Layer 7 of a small transformer language model trained on English Wikipedia (10 layers, counted from 0, width 96).
In attention head 0, each number of a token's query is one row of weights dot the token's vector x plus its bias. The head spreads its attention over the tokens so far by the softmax of query dot key.

Query weights of the head. A number n stands for (n - 500) times 0.0011.
q0 (bias 0.685): 588,428,695,546,438,437,310,548,500,648,513,535,575,563,400,276,603,478,427,441,521,443,384,456,553,567,552,453,578,571,477,104,316,523,446,584,380,704,553,586,626,472,695,549,571,299,364,632,618,558,309,503,393,507,360,720,716,494,640,687,523,411,469,477,497,553,468,363,530,568,387,572,381,382,327,484,518,602,510,587,513,542,575,775,599,480,383,445,532,351,481,349,569,448,375,396
q1 (bias 0.678): 742,529,866,483,474,442,125,565,640,600,453,694,413,475,412,244,545,611,306,334,436,745,384,521,492,626,505,622,507,618,512,39,331,577,338,559,440,558,707,522,611,323,681,440,618,372,293,501,590,511,272,626,407,625,134,561,671,560,672,677,454,300,545,487,666,733,444,209,582,546,203,690,320,445,552,545,496,777,438,502,420,289,408,841,578,345,378,664,689,551,567,528,576,462,225,424
q2 (bias -0.699): 358,534,489,425,640,498,698,487,338,495,624,493,441,438,550,588,314,731,499,483,268,555,606,483,317,378,549,364,625,483,650,550,492,480,605,496,565,261,544,398,467,647,529,376,417,587,447,539,371,420,577,506,470,542,493,401,443,622,381,423,626,635,491,512,416,345,660,490,447,556,541,420,449,570,612,521,456,518,520,368,536,567,391,270,541,454,710,675,466,625,516,589,455,532,568,548
q3 (bias -0.523): 282,526,385,335,580,512,635,411,445,467,612,580,482,484,553,642,367,702,502,462,396,514,653,491,364,421,495,413,436,453,697,716,538,527,579,555,617,245,432,460,400,576,434,315,411,663,339,342,381,422,743,598,554,450,643,398,302,608,464,438,674,791,509,656,409,387,632,437,352,369,587,439,516,687,478,557,421,406,434,401,528,554,363,190,284,567,602,677,370,732,545,509,499,577,624,607
q4 (bias 0.413): 463,424,306,505,615,561,613,694,424,346,460,613,350,788,455,548,436,733,349,533,380,432,363,427,659,512,469,570,505,497,510,612,354,527,551,446,579,679,490,542,558,431,598,554,367,521,407,478,591,572,523,356,637,555,427,601,508,298,509,425,435,369,441,541,389,446,504,489,640,518,442,430,494,518,639,488,606,544,407,457,523,553,515,495,438,672,482,471,573,490,659,480,457,528,401,620
q5 (bias 0.837): 490,455,425,713,554,561,342,626,570,418,418,570,464,605,526,576,626,379,378,645,387,438,322,394,587,640,462,574,743,489,459,202,370,525,437,359,522,824,632,690,495,445,636,483,491,334,483,654,747,611,285,245,541,684,293,633,604,489,654,569,219,188,447,244,433,682,475,369,661,481,439,596,485,400,439,497,615,596,537,717,492,202,664,878,683,362,570,362,718,253,533,553,257,320,385,338
q6 (bias 0.753): 798,448,785,631,285,533,364,527,651,640,404,542,513,474,479,331,692,185,494,546,441,506,396,447,561,618,395,578,533,513,422,7,400,351,316,472,481,740,698,651,599,513,530,523,639,325,562,775,803,524,342,384,177,702,499,469,443,658,598,671,431,242,569,192,685,571,331,408,726,488,481,820,525,366,343,551,592,558,452,782,492,134,485,902,893,276,303,324,686,154,434,482,570,244,482,212
q7 (bias 0.072): 441,343,580,550,515,550,407,612,724,452,361,612,486,754,515,544,616,374,366,534,653,464,332,521,571,664,542,364,424,513,484,464,240,542,516,472,439,819,369,541,560,370,597,539,394,396,506,732,658,600,402,407,482,580,558,619,656,402,647,661,494,389,535,453,559,589,438,486,705,524,246,375,522,554,519,534,543,444,442,477,414,452,557,706,374,532,282,403,563,211,622,365,398,559,615,543
q8 (bias 0.217): 450,521,442,451,461,412,434,637,587,638,412,600,348,545,474,370,376,726,434,561,337,586,582,393,607,367,381,311,371,470,483,466,581,442,189,641,465,674,564,663,624,611,624,485,598,632,396,184,546,510,446,366,438,796,455,473,743,360,269,712,557,514,547,326,431,546,613,281,459,306,733,533,445,228,558,449,420,540,586,573,346,594,761,647,545,635,704,416,581,439,465,669,657,471,532,354
q9 (bias -0.032): 339,388,118,390,529,580,320,550,511,547,491,440,595,528,550,584,344,577,598,476,746,634,335,742,583,546,684,651,289,437,571,455,341,471,451,505,592,575,463,492,429,690,555,631,603,571,355,505,332,412,560,561,297,608,699,484,457,476,622,488,458,665,476,455,366,396,334,499,411,589,717,538,596,475,357,695,154,535,571,421,469,510,551,373,492,291,573,381,654,476,608,517,594,449,537,796
q10 (bias -0.008): 523,487,483,493,533,179,314,584,539,415,354,363,422,493,462,627,354,396,459,441,404,728,609,383,663,490,478,590,512,362,813,595,366,663,383,419,392,734,407,284,580,723,434,523,421,404,652,551,534,373,564,533,646,430,460,461,445,264,339,654,385,485,735,658,450,709,609,384,633,673,456,619,733,321,469,507,677,352,581,504,262,631,601,569,586,411,476,445,466,502,676,414,491,387,550,313
q11 (bias 0.001): 373,678,430,494,490,430,516,605,447,413,297,327,241,184,479,561,349,571,384,718,468,488,576,505,341,476,420,519,516,593,558,477,632,618,591,416,296,599,352,545,581,628,474,460,709,576,428,381,621,413,274,649,680,491,664,490,589,529,470,541,426,538,718,307,691,374,664,543,484,613,391,366,680,635,431,521,324,512,495,438,524,412,578,265,574,664,469,291,530,373,328,791,442,713,665,334
q12 (bias 0.097): 462,645,697,485,517,542,677,417,638,532,378,533,491,404,532,653,610,474,621,566,467,432,210,280,312,551,569,516,468,494,498,372,386,624,521,275,8,607,647,538,415,296,384,311,599,617,511,617,494,870,441,397,496,447,543,448,354,359,317,166,574,543,701,508,599,488,736,618,876,527,560,401,476,337,360,628,256,599,490,394,660,321,510,653,244,663,689,419,507,456,733,534,820,421,554,515
q13 (bias -0.014): 383,607,458,738,427,594,831,500,513,575,527,453,782,760,573,591,399,643,544,474,645,558,733,513,492,383,646,410,456,438,362,468,565,398,672,379,183,490,543,402,555,436,520,363,431,536,396,409,661,492,297,472,455,556,309,417,657,495,546,438,496,652,546,473,555,345,634,489,416,367,610,436,477,362,409,642,564,193,536,406,224,459,641,315,798,346,545,567,382,385,800,487,246,422,512,428
q14 (bias 0.067): 345,518,426,414,559,306,597,645,465,483,559,349,555,554,646,726,817,625,726,461,510,206,392,482,591,401,566,609,441,680,559,469,388,563,407,546,533,640,422,719,634,493,414,444,581,479,400,462,679,506,491,317,560,546,455,228,602,488,471,502,349,483,570,509,489,615,619,593,280,432,551,515,366,546,434,509,587,827,654,407,476,608,510,315,439,590,166,661,379,481,333,360,460,535,348,471
q15 (bias -0.098): 311,489,527,284,500,440,577,652,621,555,492,594,466,361,524,355,514,583,351,296,306,484,624,348,209,385,503,681,174,554,752,612,504,639,399,726,565,336,594,309,467,685,358,521,566,637,655,674,534,657,481,695,319,495,498,521,520,429,421,485,516,570,538,477,373,494,627,397,567,538,294,429,474,421,381,584,614,482,506,669,508,632,547,292,907,508,478,332,500,577,559,476,295,568,474,429
q16 (bias -0.109): 613,390,706,374,505,352,359,561,431,335,773,651,593,468,581,343,696,610,528,456,423,729,650,665,532,468,419,542,529,509,672,385,324,303,587,615,399,846,541,470,582,459,324,432,562,743,569,421,180,376,459,540,444,517,500,558,426,410,335,463,386,596,744,448,554,334,257,550,295,491,673,453,357,391,408,438,628,465,462,304,636,578,319,632,551,748,571,530,484,325,697,559,538,444,389,511
q17 (bias -0.230): 498,451,398,604,612,503,623,624,490,440,452,474,689,757,536,504,622,563,477,536,441,643,308,501,459,254,395,224,399,442,593,457,498,502,245,600,606,466,260,426,303,372,585,379,619,474,472,389,467,575,617,735,429,384,437,734,400,603,459,688,622,522,536,660,339,522,488,420,656,322,444,510,584,677,149,668,661,398,523,621,141,692,429,457,435,638,425,557,565,449,628,488,650,391,705,475
q18 (bias 0.017): 715,570,400,369,463,518,336,497,596,552,311,748,484,419,443,714,638,397,495,333,395,293,485,508,470,400,315,653,782,490,290,591,284,382,557,493,537,739,409,475,624,563,355,567,355,510,412,467,593,688,470,342,444,615,599,752,303,461,523,586,686,588,355,671,410,556,528,513,334,540,472,456,726,431,528,560,462,251,737,393,448,403,379,469,596,621,581,666,730,383,343,526,461,484,351,743
q19 (bias -0.337): 543,573,357,541,463,487,372,575,612,483,474,533,499,478,535,912,582,394,629,735,479,756,631,612,557,482,388,493,263,655,542,491,387,537,271,351,569,559,579,729,421,278,518,504,587,439,515,464,577,357,453,225,511,473,648,459,550,451,523,699,640,566,291,641,364,466,481,339,461,415,225,488,482,550,212,363,573,537,343,712,649,445,481,333,464,561,340,564,236,516,514,526,496,631,675,517
q20 (bias 0.132): 599,323,525,632,734,308,559,451,619,631,404,670,604,285,500,599,538,568,359,641,565,410,487,576,495,516,487,734,397,413,467,342,548,147,455,627,231,419,656,488,535,643,486,524,427,468,539,658,405,539,345,545,604,480,610,463,304,586,742,393,435,521,518,384,290,551,508,404,546,568,340,288,500,676,641,572,680,542,628,497,413,444,369,421,306,392,567,555,469,465,617,521,471,514,430,394
q21 (bias 0.074): 468,360,410,267,402,426,621,605,516,443,375,630,432,539,604,408,736,574,519,551,797,591,630,433,773,369,525,713,701,506,551,524,581,621,488,655,544,341,413,543,496,660,409,417,291,422,529,521,667,470,572,381,480,379,272,701,669,462,507,465,508,425,670,436,276,329,481,379,278,491,446,513,544,356,458,584,446,417,337,583,511,377,446,575,624,229,464,430,273,374,730,443,700,637,392,343
q22 (bias 0.131): 286,710,633,579,650,417,498,559,535,434,606,561,608,443,572,422,493,397,605,716,705,402,457,372,402,339,433,673,630,453,474,492,528,503,495,599,385,420,669,230,477,482,598,453,427,358,399,596,563,484,287,408,573,461,437,528,481,611,478,521,560,361,517,605,502,677,519,770,375,455,283,581,649,446,530,456,493,439,329,181,521,542,326,419,587,616,733,358,657,590,471,99,685,587,505,533
q23 (bias 0.022): 489,695,533,529,498,529,527,659,821,707,554,566,268,481,447,505,439,390,540,559,536,454,389,326,553,600,578,490,567,443,346,627,567,642,407,214,572,418,665,583,696,432,576,619,580,393,286,567,273,542,490,504,460,473,384,427,578,446,414,678,288,600,380,347,291,451,634,437,553,579,365,246,559,679,405,699,533,588,477,517,234,523,606,615,614,418,630,584,547,465,381,417,664,141,542,542
q24 (bias 0.016): 346,664,446,611,373,625,640,368,481,629,562,311,426,500,530,223,682,708,400,574,557,520,455,619,295,354,443,357,505,624,701,273,440,536,589,443,354,512,567,795,747,521,420,703,510,412,369,498,523,459,469,372,377,652,329,373,493,562,553,603,759,375,491,521,525,732,448,662,343,672,472,554,591,349,580,625,623,586,563,590,463,461,289,683,555,340,392,498,371,487,581,224,456,598,589,579
q25 (bias -0.131): 334,479,512,530,484,679,277,384,591,685,688,484,526,522,535,747,602,632,510,447,410,740,584,581,600,488,364,533,351,527,381,607,239,643,532,622,636,389,654,614,424,579,559,398,272,479,613,454,392,491,404,568,541,459,418,323,570,455,405,226,594,468,452,520,609,646,588,539,530,317,638,208,637,425,593,587,538,416,280,504,489,656,387,435,396,622,351,521,529,567,407,534,612,723,427,338
q26 (bias -0.078): 436,599,333,568,682,566,463,515,320,651,413,464,456,550,535,432,293,234,262,573,532,321,392,491,414,541,507,392,717,594,399,447,407,687,542,491,458,537,624,501,524,597,340,681,377,336,570,561,667,507,544,651,307,325,294,516,309,645,565,764,305,608,457,491,517,383,587,569,441,487,412,502,388,178,422,632,520,606,545,566,554,551,619,663,480,696,556,526,352,277,600,796,435,556,540,537
q27 (bias 0.088): 675,561,543,493,343,364,310,539,487,456,461,550,542,473,549,416,531,421,505,449,441,728,365,450,617,538,351,691,668,613,527,512,556,660,498,319,511,190,451,660,611,407,576,239,491,518,552,613,406,689,231,422,540,432,286,498,345,544,564,656,562,229,419,583,283,473,528,655,572,281,604,635,541,501,552,575,413,638,596,602,229,549,542,442,539,711,474,441,421,638,712,631,609,519,509,638
q28 (bias 0.102): 486,454,789,614,407,553,458,418,466,460,353,592,282,603,224,307,504,472,447,666,368,533,329,394,473,560,488,630,554,442,496,545,423,350,490,660,394,530,452,371,451,453,420,370,899,624,527,385,298,266,693,540,442,507,420,733,554,535,481,485,620,373,458,771,428,510,454,430,452,589,575,384,436,528,580,691,668,656,518,466,769,651,598,253,489,428,425,350,418,157,597,591,585,317,585,474
q29 (bias -0.084): 493,459,674,736,385,524,704,619,527,337,351,432,386,284,600,567,405,458,359,504,613,446,605,324,574,414,532,463,156,556,501,521,462,437,513,587,395,531,472,490,697,121,252,500,410,609,650,629,683,643,707,690,461,349,476,389,672,583,320,360,690,588,340,482,340,540,421,459,443,527,517,421,663,311,619,560,485,626,482,319,698,439,464,491,378,480,449,297,530,538,458,490,472,449,599,629
q30 (bias -0.207): 581,480,539,453,679,639,428,464,608,557,401,579,457,739,421,831,405,442,381,565,573,552,580,491,362,484,388,256,786,699,878,724,579,501,317,622,461,519,297,413,508,632,447,468,671,646,468,425,409,679,493,401,421,435,265,452,519,464,634,519,502,636,430,371,554,439,428,608,340,421,384,474,469,868,677,583,392,545,459,557,377,292,558,463,324,391,496,270,388,536,559,619,531,354,582,698
q31 (bias 0.115): 541,632,442,529,531,813,516,427,495,435,489,764,470,356,590,481,497,462,570,599,432,349,549,501,327,364,655,407,475,402,472,535,567,434,477,355,613,561,558,693,915,456,642,496,432,565,586,498,383,496,786,437,365,472,508,550,456,503,612,347,323,435,706,567,457,544,515,337,474,340,363,602,570,402,290,345,602,409,514,416,449,659,681,350,225,431,410,384,542,553,694,628,604,384,384,416

Each question shows a short text with each token's key, already scaled and adjusted for position as the last token sees it. A number n stands for (n - 500) times 0.011.

Then comes the last token's vector x. A number n stands for (n - 500) times 0.012.

0 "ic": 562,517,366,549,690,613,563,147,459,520,512,490,502,505,487,515,501,527,469,526,525,490,510,477,533,516,489,524,474,538,560,496
1 "c": 508,592,345,544,690,608,548,134,474,519,496,479,496,503,480,493,495,528,477,554,510,486,473,481,489,511,494,520,473,504,595,480
2 "ob": 437,544,373,514,689,621,550,153,446,500,488,491,487,503,501,485,482,524,465,540,496,483,459,461,534,495,521,485,501,545,562,510
3 "on": 409,488,330,505,706,615,558,102,458,515,485,500,510,530,486,517,508,528,449,542,497,488,480,464,516,525,504,497,485,550,576,494
4 "i ": 461,465,341,524,701,629,591,98,473,489,480,485,506,495,500,499,512,500,476,537,498,497,489,487,518,515,479,518,507,512,544,506
5 "to ": 502,457,341,507,713,629,589,121,485,488,482,493,491,484,494,513,509,489,483,538,514,504,497,468,521,517,469,528,518,510,536,499
6 "ex": 584,504,345,436,700,647,494,141,493,512,475,487,485,497,490,469,517,503,545,527,492,516,470,445,506,518,489,501,493,536,540,536
7 "ec": 540,584,331,420,702,632,506,140,470,507,506,479,467,498,491,498,496,494,504,534,508,490,458,471,497,537,469,504,490,511,570,528
8 "ute ": 507,545,333,453,700,639,585,93,471,493,491,490,501,481,494,512,512,494,473,531,508,492,499,486,531,504,467,519,495,519,531,502
x: 555,531,531,425,461,497,759,540,437,461,770,409,469,498,566,488,426,506,537,737,358,451,483,496,518,528,453,549,558,468,441,600,499,506,396,531,491,608,493,548,546,552,457,411,362,469,451,488,563,469,531,518,431,569,488,268,213,560,511,574,481,468,447,617,439,498,498,379,469,434,541,482,473,462,488,385,563,505,440,499,512,460,575,609,550,495,448,434,601,555,523,481,694,475,527,425
Which token does the last token look at most, and with what share of its attention? 4 "i ", with about 60%

0 "ames ": 554,492,363,574,680,629,579,105,486,491,484,481,503,508,479,510,483,498,483,531,514,491,477,488,520,503,470,530,511,495,542,509
1 "===": 528,540,368,560,708,636,586,109,462,528,497,473,515,490,505,513,502,498,492,525,511,508,486,466,508,491,493,488,494,509,547,510
2 "\n\n": 497,541,356,555,735,604,619,91,480,483,473,498,510,497,491,517,511,494,476,531,511,478,486,472,493,502,468,527,507,507,516,526
3 "The ": 474,512,340,539,741,628,594,80,500,485,479,493,506,492,494,511,506,483,484,508,507,491,496,487,515,498,455,518,500,516,519,514
4 "first ": 465,459,326,525,733,631,582,88,474,486,483,495,510,513,499,502,513,496,477,526,488,494,492,478,511,486,469,511,497,515,546,514
5 "in": 562,419,304,476,750,590,559,80,483,480,514,489,472,499,450,538,519,525,474,537,491,493,477,468,530,488,426,509,492,550,584,532
6 "st": 611,500,321,453,743,638,517,87,459,513,523,480,477,504,467,504,479,510,482,547,491,506,477,478,497,479,446,499,511,523,558,493
7 "all": 548,586,356,455,729,636,547,109,465,529,454,483,477,508,508,543,510,502,472,515,486,478,452,456,528,498,491,441,486,535,554,464
8 "ment ": 501,546,334,453,704,637,589,81,480,494,479,502,504,495,501,510,520,490,493,512,500,491,502,482,519,482,469,505,500,527,541,501
x: 540,570,457,398,452,500,755,506,520,462,735,460,459,525,532,484,559,443,564,764,399,522,493,410,471,570,429,587,540,440,414,586,445,401,411,549,524,668,439,499,599,433,533,368,397,432,449,490,459,531,437,478,448,466,504,260,219,440,577,572,499,471,507,612,446,497,446,355,501,450,549,552,547,457,535,476,539,514,513,537,514,543,575,621,617,500,507,442,578,519,518,505,532,531,511,361
Which two tokens does the last token look at most, in order? 3 "The ", 2 "\n\n"

0 " ": 554,491,363,572,702,609,600,106,469,501,480,483,509,489,484,505,503,504,478,542,490,492,490,476,509,506,473,538,517,507,539,510
1 "|": 554,581,301,545,703,631,555,35,432,510,538,486,484,511,494,538,498,501,460,524,504,463,497,479,512,512,459,505,509,544,557,508
2 "\n": 494,548,360,542,710,605,605,114,482,489,472,498,513,512,485,516,503,495,470,530,508,474,491,477,499,513,457,529,512,501,510,519
3 "| ": 460,509,330,533,744,619,602,63,470,496,470,502,504,502,493,526,500,517,474,532,507,480,488,487,505,490,449,530,499,491,514,509
4 "The ": 471,472,331,521,743,627,586,74,493,489,485,493,495,496,485,514,498,492,476,498,506,490,496,483,527,509,466,510,499,520,515,521
5 "New ": 525,443,312,488,736,629,565,98,452,517,491,477,476,523,462,518,520,517,478,518,477,478,528,469,520,503,482,513,529,538,541,508
6 "York ": 558,486,341,485,706,637,569,104,463,480,475,446,513,508,473,518,533,510,477,486,520,478,501,495,499,514,479,507,483,527,545,501
7 "Tim": 565,568,340,424,638,622,537,116,477,489,479,528,499,494,476,511,477,523,478,488,473,465,492,459,465,510,518,532,530,555,557,473
8 "es ": 491,550,335,444,692,643,561,86,484,486,493,477,499,496,486,507,502,502,484,497,509,497,493,485,519,504,486,526,484,538,541,498
x: 532,497,504,412,482,531,724,468,552,503,699,412,490,583,456,423,588,517,461,689,344,520,581,366,499,502,356,627,569,410,407,532,543,418,450,483,599,680,399,526,545,346,523,432,563,440,456,484,513,577,449,576,363,495,539,294,226,559,647,590,518,428,461,598,531,431,477,395,540,473,599,556,645,449,555,442,417,512,523,457,501,444,626,597,618,510,480,368,525,475,501,519,419,571,474,385
To which token does the last token give the most attention? 3 "| "

0 "cess": 596,533,341,542,646,613,535,119,462,507,508,509,491,543,494,482,470,529,460,550,495,495,488,500,509,511,503,512,489,525,578,494
1 "===": 525,553,362,556,697,640,576,105,453,528,498,480,529,487,507,493,503,507,485,538,502,509,497,469,513,490,501,496,487,508,555,515
2 "\n": 496,545,353,546,719,608,609,99,481,486,472,496,511,506,492,509,507,495,478,528,506,479,491,480,501,506,461,528,509,510,521,518
3 "In ": 478,513,360,539,715,627,603,102,484,491,482,515,505,483,483,507,508,495,496,527,508,502,480,499,496,485,464,546,518,495,509,520
4 "the ": 475,482,329,519,740,633,586,73,497,499,491,497,504,495,490,512,500,482,486,521,510,505,495,489,514,507,461,529,499,511,516,523
5 "United ": 523,435,318,498,699,636,554,91,482,478,489,476,482,501,470,532,503,495,479,532,487,515,506,501,540,485,463,525,511,551,547,524
6 "States": 547,492,324,450,676,598,576,111,491,487,495,477,498,464,469,499,516,510,461,491,500,477,475,452,499,526,450,495,518,522,537,515
7 ", ": 533,506,334,475,708,639,600,88,493,492,480,486,500,500,493,508,523,500,488,512,500,486,512,491,518,504,456,516,500,512,536,509
8 "the ": 502,530,334,457,737,639,590,72,500,482,486,491,502,497,493,510,508,488,479,513,504,496,501,491,518,507,460,522,500,517,519,513
x: 600,391,570,418,396,476,728,495,535,525,702,454,464,471,536,463,538,512,568,719,316,472,503,490,531,572,399,606,580,518,516,528,473,462,318,506,518,606,502,508,623,541,505,540,470,440,506,487,575,515,445,447,484,596,424,314,159,511,528,445,530,402,533,514,544,442,420,417,554,371,500,485,605,485,482,458,518,515,494,447,465,546,474,553,609,506,473,465,698,511,541,564,557,456,514,325
To which token does the last token give the most attention? 8 "the "

0 "es": 580,519,334,552,715,618,540,112,475,520,505,503,489,501,481,537,503,515,480,542,508,501,487,456,519,506,513,485,502,522,558,488
1 "\n": 535,534,351,556,718,612,600,91,475,490,482,500,509,516,482,524,505,494,472,530,513,480,491,485,504,509,451,525,522,510,522,521
2 "| ": 482,538,336,548,747,617,599,65,475,498,470,493,501,502,491,524,498,516,479,537,505,487,483,491,499,482,452,529,501,492,514,511
3 "S": 416,476,328,518,724,589,562,96,470,511,493,499,484,453,488,500,483,531,457,519,486,463,474,483,510,484,464,513,525,488,543,546
4 "our": 440,394,318,473,727,643,535,47,467,523,495,475,489,492,488,541,540,533,501,539,517,464,516,461,482,525,459,467,509,555,561,496
5 "ce ": 519,451,328,489,720,637,574,67,460,497,509,489,510,505,472,506,518,521,474,499,502,497,500,490,503,501,482,525,487,528,541,519
6 "| ": 538,492,320,480,733,633,590,64,471,501,485,487,491,501,501,522,499,513,478,508,490,494,487,485,502,489,472,517,491,506,538,508
7 "R": 539,572,331,443,707,615,547,83,453,537,450,503,465,496,475,503,502,471,485,510,490,491,474,484,513,465,487,487,511,518,537,540
8 "ating ": 493,572,326,434,707,650,555,56,473,505,499,502,500,511,465,507,501,507,500,515,517,493,483,469,518,493,487,521,507,524,534,510
x: 492,467,555,289,501,570,664,539,466,608,775,354,491,525,566,389,448,451,419,716,322,557,547,414,500,527,410,560,568,453,218,554,432,483,442,586,559,706,378,565,624,431,516,366,487,369,446,542,476,532,447,562,399,499,585,418,268,500,658,485,419,453,545,557,496,485,533,408,559,390,644,614,590,435,500,564,499,492,494,451,508,436,586,545,608,581,441,429,516,555,503,468,513,485,550,343
To which token does the last token give the most attention? 6 "| "

0 "| ": 543,498,351,580,737,617,604,66,470,498,471,487,508,495,487,510,492,506,476,543,510,486,487,483,503,501,456,526,498,495,530,520
1 "\"": 525,534,378,572,729,610,618,85,466,490,484,497,517,480,490,498,494,496,459,518,517,481,489,469,529,508,484,528,516,502,516,530
2 "For ": 482,553,341,552,734,627,579,65,480,510,502,499,490,500,448,499,499,496,477,499,492,488,483,459,532,501,466,518,490,492,502,510
3 "Wh": 422,485,333,515,719,607,550,113,426,517,478,508,516,538,458,486,512,516,474,504,516,477,506,470,505,467,485,514,481,519,515,520
4 "at ": 460,451,320,517,724,639,566,65,466,515,505,512,495,505,492,481,521,500,447,497,507,497,484,466,533,516,485,515,493,525,533,498
5 "I": 541,403,322,474,730,620,536,90,434,501,485,479,493,486,505,516,533,483,494,515,500,501,509,455,486,517,515,512,541,526,561,493
6 "t": 596,503,342,472,708,635,537,132,441,540,502,520,497,500,502,473,510,502,481,519,492,508,471,474,531,530,480,512,490,542,553,511
7 "'": 530,591,368,482,718,637,543,154,442,489,495,494,516,535,475,490,492,508,468,496,518,501,497,485,527,495,512,486,489,498,557,509
8 "s ": 499,550,334,453,715,640,572,90,478,506,503,491,501,495,492,486,508,497,471,501,502,507,493,484,526,515,490,515,510,523,526,504
x: 568,410,476,424,453,485,648,493,526,537,771,386,489,566,469,409,491,536,422,666,299,449,607,423,492,567,502,608,556,322,355,502,492,511,458,474,581,749,492,569,540,496,456,504,527,449,401,469,529,507,516,563,436,496,490,377,205,589,625,524,546,457,535,552,464,463,543,385,539,357,570,615,634,530,440,343,422,512,520,465,518,487,584,684,648,423,478,349,536,585,427,553,521,499,506,372
To which token does the last token give the most attention? 2 "For "

0 "the ": 532,494,361,577,727,618,592,97,503,491,487,491,503,500,487,512,504,488,474,521,501,497,503,487,519,512,466,527,507,516,527,512
1 "fr": 525,603,355,543,720,600,536,109,501,495,474,467,496,502,495,487,494,482,500,518,498,474,513,493,526,492,450,501,499,545,560,477
2 "an": 426,574,340,513,715,617,532,120,476,483,511,525,494,485,474,531,500,515,501,520,529,474,484,492,507,500,457,481,537,545,580,524
3 "ch": 404,476,352,512,718,636,540,102,442,493,466,512,498,525,510,495,467,519,459,558,481,494,482,484,546,509,487,514,486,572,575,509
4 "ise ": 463,483,326,519,695,637,576,99,491,492,480,493,497,490,501,500,525,482,479,506,484,510,508,490,538,506,484,517,503,524,540,508
5 "is ": 504,453,321,505,721,649,577,74,496,501,489,487,494,486,501,502,527,489,469,527,507,498,502,472,518,519,468,517,497,516,556,510
6 "lin": 597,483,293,447,733,633,544,45,492,505,491,497,489,524,476,529,533,513,462,523,487,493,505,500,526,508,467,479,547,564,610,498
7 "k": 557,567,323,440,748,668,522,67,468,512,515,517,465,521,474,532,463,481,476,519,487,520,482,460,529,483,452,498,508,558,588,503
8 "ed ": 505,552,308,434,717,663,560,50,476,484,490,495,481,505,485,500,509,507,481,530,497,506,498,460,515,494,468,519,491,516,540,514
x: 410,413,578,341,514,468,721,664,491,435,742,425,445,475,437,446,529,506,480,664,278,487,504,543,581,555,476,539,462,409,317,578,500,493,361,607,591,641,457,564,482,491,508,413,393,468,437,548,541,448,496,486,441,634,491,287,220,593,615,500,480,591,492,620,459,507,515,438,497,449,541,587,592,400,481,428,448,558,483,464,507,504,587,648,531,559,494,421,553,490,501,521,614,443,583,359
To which token does the last token give the most attention? 0 "the "

0 "released ": 546,490,380,576,689,609,606,108,473,499,481,463,488,478,480,493,502,500,492,530,505,486,484,475,524,492,482,523,498,508,524,523
1 "on ": 527,527,365,564,716,620,606,96,466,498,486,490,497,480,482,502,493,502,485,533,509,493,487,483,506,498,472,536,502,515,530,510
2 "mul": 456,554,326,534,731,614,560,75,488,521,492,483,444,479,488,511,514,511,492,519,499,453,476,457,489,520,483,486,506,530,539,494
3 "ti": 412,498,311,511,703,621,536,92,494,478,511,513,469,486,492,546,482,485,492,545,520,512,476,464,480,525,479,515,487,542,579,517
4 "ple ": 471,481,342,522,710,624,598,84,492,498,500,477,501,486,477,514,512,495,490,513,514,494,500,501,526,489,469,527,505,513,538,506
5 "pl": 550,404,330,466,663,624,537,80,489,534,498,501,495,490,507,506,497,504,487,513,488,469,510,499,546,490,470,499,519,578,589,471
6 "at": 614,505,307,452,724,648,516,71,473,529,476,534,528,532,500,487,526,514,505,504,493,478,483,439,529,523,443,495,477,552,572,491
7 "form": 543,587,333,434,697,640,541,82,428,516,480,513,506,507,514,515,510,508,467,557,507,494,472,450,498,491,473,477,477,533,549,516
8 "s": 462,565,316,404,699,630,546,73,467,523,535,506,518,485,506,514,480,532,444,544,489,474,479,454,513,520,465,483,494,522,558,488
x: 571,568,644,433,349,445,669,531,746,466,601,457,470,471,480,538,518,431,254,623,515,245,618,491,537,873,372,526,535,398,514,447,506,469,290,586,632,658,450,541,490,497,484,489,314,463,535,426,645,459,340,514,317,729,420,362,424,452,640,542,462,506,394,574,539,512,498,506,528,520,564,475,519,528,374,404,512,590,410,465,527,473,637,723,528,502,442,259,683,492,422,481,537,474,432,492
Which token does the last token look at most, and with what share of its attention? 7 "form", with about 70%

0 ". ": 537,486,373,575,724,612,605,97,498,485,481,490,493,503,493,512,503,486,472,522,504,496,498,487,514,507,470,527,506,514,526,514
1 "M": 523,598,333,553,741,616,545,66,455,489,474,499,473,490,470,522,510,510,492,503,513,486,499,467,534,469,469,521,491,508,576,506
2 "any ": 493,541,317,551,724,626,582,65,485,492,494,489,493,487,487,514,504,501,479,521,506,494,493,495,524,508,452,537,503,520,540,500
3 "of ": 461,518,335,541,732,638,589,76,487,499,497,491,485,503,480,520,513,490,482,517,504,499,502,487,531,505,465,534,502,517,534,505
4 "the ": 474,481,337,519,731,628,589,87,503,494,492,489,497,500,488,515,502,489,475,520,501,500,502,490,522,514,470,527,503,516,525,512
5 "early ": 495,458,338,504,718,637,576,108,482,502,486,462,470,508,470,504,526,481,506,515,484,500,495,478,537,499,458,516,494,495,509,501
6 "g": 587,499,339,455,715,615,541,99,467,522,491,477,518,498,491,480,486,491,460,510,498,523,474,482,499,480,487,545,494,577,560,501
7 "ames ": 554,534,325,470,683,653,567,77,487,494,486,488,492,510,492,510,487,489,488,520,508,491,484,489,527,499,463,534,502,516,556,509
8 "have ": 501,559,339,465,711,646,584,79,493,490,474,494,504,505,486,503,504,490,476,533,513,490,493,464,515,505,472,520,490,518,540,483
x: 592,480,592,332,459,395,785,388,460,442,715,462,437,466,545,481,461,563,627,592,350,525,549,446,583,637,509,601,503,390,419,445,510,518,450,476,459,596,408,522,570,546,443,475,453,463,476,522,585,501,481,526,444,474,529,262,258,575,621,485,531,499,485,581,504,488,490,340,503,393,521,526,684,427,420,424,527,594,460,421,503,470,628,691,571,426,489,481,491,528,479,526,622,413,634,419
To which token does the last token give the most attention? 0 ". "